Layer 5 of a small transformer language model trained on English Wikipedia (10 layers, counted from 0, width 64).
A neuron's activation on a vector x is SiLU(gate . x) times (in . x), where the dot is the dot product.
The model reads these tokens: " success" " of" " two" " g" "rey" "h" "ound" "s" " B" "ally" "n" "enn" "an" " Mo" "on" " and B" "ally" "hen" "ness"

The vector x that enters this layer's MLP at each token. A number n stands for n times 0.013.
0 " success": 23 -18 1 -42 11 19 -26 -22 10 11 23 37 10 -38 22 -26 23 21 -13 -26 16 -3 5 32 63 -17 -42 6 27 65 -46 23 -58 18 21 -20 -5 -1 12 6 7 -77 -6 5 31 15 18 15 -36 -8 30 60 -56 -2 12 0 4 -22 -27 -22 0 7 14 -7
1 " of": 17 -18 5 5 40 -9 24 -2 5 -12 -27 14 4 8 -13 6 60 -14 -5 -1 -15 17 3 -12 82 -1 -18 -2 -21 -22 18 13 -29 -10 9 -1 -18 24 -2 11 19 -16 -67 1 -16 9 -1 -2 -28 13 6 5 -4 -15 23 7 -46 19 -21 23 -72 48 37 18
2 " two": 0 -7 -23 23 23 7 1 -12 -25 -13 15 13 9 -18 -17 -25 36 -24 -33 18 -32 6 -5 9 77 -19 -12 -6 7 -46 -34 13 -29 18 -7 21 -20 1 6 -3 19 -23 -94 18 -5 -2 -14 1 19 1 31 16 -91 0 20 -7 -30 -6 -18 -24 -9 8 28 15
3 " g": 3 -15 9 -10 17 -21 -3 -17 -13 5 52 33 47 -26 9 -12 -14 6 -12 18 1 12 18 -20 -13 -30 -13 22 4 -13 36 2 -3 10 52 21 6 24 15 -7 22 -34 -48 11 -9 -10 16 -8 -47 4 -10 12 -91 19 -25 66 -35 -42 17 -9 -48 -10 -45 -23
4 "rey": 21 5 -2 21 32 -36 -19 15 -47 31 42 19 -38 -4 -5 1 5 -20 -24 7 33 -27 9 -20 6 -33 -8 17 30 25 -35 -17 -15 -10 18 24 -40 9 0 -11 13 -27 -37 54 12 -9 18 11 24 6 14 -70 -97 -14 -4 9 3 -22 -25 2 -61 28 -23 -27
5 "h": 35 -52 -20 -13 43 -20 -16 -20 -37 -39 -50 -2 -3 31 -24 21 13 45 21 9 24 -30 5 -24 -48 -10 18 31 -3 9 42 -17 -50 14 -36 35 -28 -23 14 -23 3 -22 -23 16 -1 -25 31 46 -7 -10 -43 29 -69 -25 -15 8 -24 5 -9 -13 2 7 -36 17
6 "ound": -63 26 53 -37 13 -48 13 -13 -34 -41 -47 5 19 6 -72 64 6 -25 1 13 4 -21 27 -18 -14 20 13 50 -22 41 -25 -43 -20 -1 -2 -7 -2 -85 9 -7 -5 -10 -26 -4 -36 20 21 20 -13 1 -11 -5 -60 -1 -12 -10 -5 -27 -41 -15 -15 22 5 7
7 "s": -27 42 11 -10 31 -5 -13 -46 -31 8 9 -5 41 46 -26 25 10 52 27 -27 3 -2 -16 29 -15 -10 42 24 -43 59 -9 5 -10 27 -34 -14 4 32 29 24 -16 -6 -13 19 -6 -1 -17 -9 -19 -71 53 26 -42 -4 -18 32 -30 20 -18 -4 22 14 -27 -63
8 " B": 7 0 -20 -1 68 -60 18 -38 -5 -18 14 -5 39 26 -22 7 -14 -26 -13 -1 -9 14 -19 -15 -79 -45 6 -14 -7 11 6 -19 -16 -15 -3 20 -6 14 -12 -4 14 -12 -20 28 -24 -15 40 24 -15 -35 0 -31 -17 28 -27 36 -14 -49 43 10 -37 -7 -10 6
9 "ally": -16 27 4 -7 67 15 -31 3 -9 -6 27 -16 -40 63 -38 1 -6 -8 9 18 -10 -30 5 6 -10 -2 18 31 -3 -33 -22 -17 -14 -30 22 42 -38 10 -26 -18 -2 -59 -20 -23 -11 5 -23 19 20 -22 27 -41 -48 46 -37 -22 -2 4 -29 21 0 25 -23 28
10 "n": -10 -16 8 20 31 -3 -16 -37 -32 -7 -16 26 -36 42 -38 18 53 -14 50 4 -11 -20 -11 -7 -75 -11 19 7 -17 -23 63 -53 -38 -4 -11 -39 -26 5 7 -48 4 -17 22 -6 -43 -17 22 19 -21 -22 23 -27 -48 10 -36 -8 -7 -1 3 11 -10 12 -56 7
11 "enn": -4 24 16 -10 32 -8 14 -10 -4 -10 -52 -17 -87 3 -67 40 5 5 19 -39 -37 4 15 3 3 -46 10 -11 -29 4 21 -19 -29 -4 30 -28 -9 -23 44 -25 -1 8 13 -18 -60 38 -14 21 -47 -21 23 -36 -28 55 -30 -39 24 -32 -21 3 -9 19 -2 7
12 "an": 13 -25 -53 14 50 29 -1 -49 -25 24 -4 9 8 10 -25 39 8 47 -11 9 8 -28 -20 13 -24 -38 40 35 0 49 17 -10 -47 0 -17 -6 -10 0 46 -57 7 21 -36 38 18 13 0 3 -21 -42 17 -33 -70 -16 -4 3 10 12 -2 -20 34 4 6 -58
13 " Mo": 30 -32 -62 -13 30 -23 6 -28 -25 15 62 27 8 14 16 -7 -41 -9 -22 -6 -10 -3 3 -18 -26 -80 -11 8 -58 8 -66 2 -17 4 -1 11 -51 -33 -10 4 10 -8 -1 17 -20 15 -2 10 -39 -50 -17 -74 -29 55 -10 7 -9 2 13 19 -49 7 -16 -7
14 "on": -19 -4 -43 45 19 3 7 -16 -32 1 67 -65 -30 8 29 -8 7 36 49 32 6 -2 -44 12 -62 8 -4 -9 3 -27 -7 -4 -21 -19 13 26 -38 3 -10 -47 -4 -29 -2 -7 -18 -12 42 30 -59 -32 -38 -58 -27 29 -9 32 12 15 -9 -33 1 38 -3 -27
15 " and B": 17 -13 -31 7 68 -49 18 -30 -11 -18 10 -10 37 23 -3 -5 -27 -32 15 10 -16 16 -36 -5 -81 -49 17 -24 -5 3 19 -30 -20 -22 8 18 3 14 -10 -12 16 -1 -18 7 -7 -4 48 23 -27 -35 -4 -25 -18 33 -24 35 -18 -21 37 4 -39 5 -4 23
16 "ally": -9 21 0 -9 70 15 -32 7 -11 -1 23 -15 -36 63 -28 0 -17 -20 2 18 -6 -32 -1 7 -12 1 23 24 -8 -41 -13 -24 -24 -32 31 43 -31 20 -16 -19 -7 -51 -19 -24 -12 -2 -21 17 19 -12 20 -42 -46 50 -40 -16 -5 16 -31 17 -11 28 -20 20
17 "hen": -20 8 -9 13 44 -2 -44 -29 -13 19 -26 34 -33 0 -58 43 -14 -32 53 24 17 -3 8 3 -25 12 42 -12 -12 -32 45 -12 -36 -33 -5 -25 -24 40 30 -20 3 -29 -2 -16 -52 -31 -4 14 -18 -34 -9 -58 -63 -8 -26 14 -13 21 -24 3 -21 -22 -47 -28
18 "ness": -18 22 13 -7 21 1 -18 -7 3 4 -41 18 -28 -4 -42 -11 -6 -33 18 -13 -18 -37 47 12 10 -59 13 36 -16 44 -14 -28 -30 6 -13 -14 8 -74 50 -6 -13 -41 -33 -42 -10 12 -8 5 -49 -19 -4 -32 -65 11 11 3 25 -19 -44 8 -4 4 -31 -28

Each question shows the input weights of one neuron of the MLP. A number n stands for n times 0.0094.

n155 gate: -9 3 0 -2 4 -15 19 -1 24 8 -14 -22 -30 8 0 -19 -17 17 0 -33 -33 19 -3 -12 9 21 -31 -3 -2 -13 5 25 -22 55 6 -2 -6 25 -5 5 -32 -2 -6 27 -3 7 -28 -15 -8 -13 -4 8 -6 -15 14 -28 -25 17 19 19 32 9 27 5
n155 in: -4 12 21 -18 7 -14 18 -28 -11 -25 7 0 -13 17 18 -11 13 30 12 6 9 5 -5 1 24 35 -3 9 6 -8 26 8 -3 16 12 31 -22 4 -7 -10 -35 9 -12 0 -11 18 26 6 6 8 -4 6 -4 -22 -17 24 -7 30 -6 6 -14 -2 -10 14
Which token does this neuron like most? 1 " of"

n189 gate: -3 2 2 4 -25 20 31 37 1 26 -10 21 -5 -13 -2 -14 9 -15 8 -15 -6 12 2 16 -3 24 -36 -20 -4 -37 -2 -17 -16 -19 -26 2 -23 11 -2 38 8 4 -9 -3 1 -27 -37 -29 4 5 -18 -4 -18 -6 8 20 6 -7 2 4 -4 -13 -22 -32
n189 in: -13 18 -12 -41 -9 10 -10 8 -11 17 -14 -15 -1 11 -10 21 -2 8 -4 -15 -13 -8 4 -15 -15 -28 -3 -21 3 -6 9 -37 7 -19 5 -28 -14 5 25 -13 15 11 0 9 -30 -16 -10 17 -11 -4 5 -24 5 -2 9 8 25 -28 -13 20 1 -14 -36 -4
Which token does this neuron like most? 17 "hen"

n125 gate: -3 13 3 -5 -26 2 3 13 19 -27 -16 -6 11 -20 21 -14 16 34 19 -39 14 -18 6 -1 4 2 19 2 -8 -32 -1 -27 17 -15 35 -6 -17 -14 -27 -9 -17 -26 -19 15 11 28 -13 42 -13 31 26 37 -9 0 -2 15 5 9 13 -19 3 -10 27 -32
n125 in: 16 22 4 -46 -11 -5 -10 -11 7 16 -9 32 -31 23 -20 4 -30 1 2 -26 -17 6 7 -6 30 36 20 -2 0 -7 -25 2 -14 6 4 3 8 31 11 12 -20 21 3 10 3 16 -7 3 -23 5 26 5 -6 -7 35 -10 0 -34 -6 -3 -5 2 -1 -10
On which three tokens does it fire most, strongest first? 0 " success", 15 " and B", 8 " B"

n7 gate: -33 -3 13 -21 25 -15 -5 34 -5 13 7 26 15 23 -14 28 30 13 7 23 3 27 -4 -15 25 0 -14 26 18 -33 16 -29 24 27 1 34 15 25 -13 23 -29 23 4 0 12 -3 -32 -30 9 14 -11 4 26 -37 26 24 17 3 -2 11 -31 -1 24 -22
n7 in: 10 29 -4 2 -19 -37 -11 5 -1 22 11 18 -17 2 -31 -17 8 -21 19 14 2 -10 -25 -23 -10 -15 -6 9 4 9 22 -9 0 11 44 3 24 6 -18 -21 -1 -9 -14 49 15 -10 -17 3 -23 23 -4 -6 11 -1 -13 5 -13 -22 -45 -3 -11 -5 10 17
Which token does this neuron like most? 1 " of"

n147 gate: 2 30 26 -21 9 22 23 -20 -2 6 -2 -8 19 -3 5 34 14 14 -9 -57 7 23 1 19 -15 10 11 11 1 16 0 -15 33 -5 29 -17 21 1 24 41 -34 16 28 -27 -12 17 -14 7 11 -16 -14 -17 -1 -16 14 3 22 -20 -17 3 -1 -22 17 -4
n147 in: -13 -1 -15 -15 20 10 -13 -17 24 -21 -7 33 9 -3 42 26 -40 6 -5 7 24 -4 -6 -15 37 -10 -11 25 10 -27 13 -11 -8 4 -8 5 -11 -3 -18 13 41 6 0 -6 -20 26 25 10 24 12 1 -3 -13 -7 -2 5 -15 -5 -9 -1 -4 -16 -8 24
On which token does it fire most, and how strongly? 14 "on", at about 0.16

n127 gate: -1 25 3 12 -6 21 -7 -12 -24 -9 -14 -6 0 1 2 -17 -7 4 40 10 -5 -1 16 18 -4 0 16 -15 10 -5 29 -29 6 16 -5 -6 -6 18 -50 -9 -1 -11 -13 7 9 -5 19 9 22 30 -13 2 -27 -14 6 0 8 18 -2 -11 2 8 2 17
n127 in: 14 -6 -10 13 6 4 7 5 16 -3 -11 14 -4 -30 12 -13 10 17 10 0 10 -9 6 -13 -5 -21 0 -23 17 6 25 -6 -24 9 -4 3 -35 -21 -2 -8 11 10 15 -23 -4 -8 10 24 16 -11 -29 -14 11 -28 7 3 -8 0 -4 -14 -26 10 -6 -27
Which token does this neuron like most? 5 "h"

n224 gate: 2 -8 -4 -11 -15 -16 9 -2 -37 13 22 -12 13 -7 -21 15 -1 8 -10 -15 -17 -24 28 -41 -4 10 -22 19 -34 -2 -19 -9 13 -26 36 24 18 9 -29 -27 10 24 -5 18 -8 -4 -2 -22 -10 -24 18 4 23 -8 1 12 23 9 7 37 6 6 38 2
n224 in: 1 -6 -10 -16 6 3 2 -37 -6 32 7 -18 19 -7 -1 5 -16 4 -5 10 -5 3 32 -22 26 -7 -11 24 -14 -2 -17 -13 -2 8 2 4 -26 -6 -1 -13 19 17 -11 9 -16 -20 -42 -3 -2 24 -32 -5 42 -21 -21 -31 16 -14 15 10 10 -22 -33 -16
On which three tokens does it fire most, strongest first? 13 " Mo", 0 " success", 10 "n"

n15 gate: 17 14 -10 -14 11 0 -5 7 -6 7 23 -19 -33 -4 14 -8 -10 -28 23 5 -21 -10 23 14 30 16 -5 0 -16 -9 11 7 -20 7 18 13 -7 16 19 11 -5 27 -11 -29 2 14 -23 -14 -6 1 -3 8 1 23 -6 -53 -5 -12 -2 64 5 22 39 6
n15 in: 14 -17 4 -23 21 -30 -37 -8 -29 -13 13 17 15 10 1 -7 12 5 11 -25 7 8 -3 3 20 -11 32 -9 -5 16 10 28 11 -35 -2 0 -13 -3 -20 -20 -8 -28 6 15 8 2 2 11 2 -18 -11 14 6 2 18 38 -13 -4 14 -15 -3 -8 17 -7
Which token does this neuron like most? 1 " of"

n67 gate: 23 8 22 30 -8 -27 -39 35 4 6 1 -4 16 -11 -26 -9 -10 -18 -17 26 -2 14 20 -3 -23 -14 -13 -18 -2 -8 -10 -17 -7 18 4 -37 -40 -14 -34 10 19 -1 10 28 -2 17 3 -16 -27 -4 -3 -15 22 5 8 5 10 2 37 0 -5 10 -22 2
n67 in: -9 8 -9 -22 -25 -3 -4 -31 7 -14 6 4 4 38 2 1 -33 14 -10 5 2 4 -15 25 -23 9 5 -5 17 -15 3 23 24 6 21 14 17 9 32 -13 -11 0 -39 17 22 -35 -15 23 -3 5 28 32 26 13 -11 15 -8 -21 16 -7 9 7 6 12
Its two highest activations, in order, are on tokens 8 " B", 15 " and B"

n76 gate: -14 -1 4 20 1 -12 13 -15 -7 23 27 -39 -13 12 10 -34 46 -24 13 29 9 1 23 -48 13 22 -3 -45 6 13 37 6 2 16 -21 8 11 -10 -13 -9 -2 7 -9 19 1 -12 1 -23 -2 -33 -23 -1 29 -26 9 -23 -1 -20 -23 -15 18 -12 24 -34
n76 in: -3 40 5 -19 -33 -24 7 5 44 -8 8 11 3 -13 -20 -25 -7 13 2 -12 -13 -13 10 24 -19 27 13 -13 27 2 9 -14 -12 -16 2 -13 12 12 -7 -3 21 1 14 14 13 13 6 10 19 42 9 -2 13 -9 15 -34 -26 14 13 8 2 4 -8 -2
On which token does it fire most, and how strongly? 13 " Mo", at about 0.34

n105 gate: -20 20 -8 -8 43 11 10 12 4 0 11 17 -16 20 -11 33 5 -3 -10 -24 16 17 0 36 -16 16 7 0 -15 0 2 31 -16 -8 -2 5 -25 10 15 10 -17 -18 -7 8 -21 29 -15 1 3 -7 17 11 11 1 -12 -3 13 -18 -14 6 1 5 -7 2
n105 in: 16 -5 -9 -4 -20 4 9 -15 -31 -3 16 -8 24 -29 0 2 0 12 13 9 21 5 14 -10 0 -19 0 -13 2 15 15 19 0 13 14 -12 0 1 17 4 -19 5 13 14 -1 -7 27 -4 10 22 9 18 -7 -17 1 17 -6 -3 -6 42 16 6 -21 15
Which token does this neuron like most? 7 "s"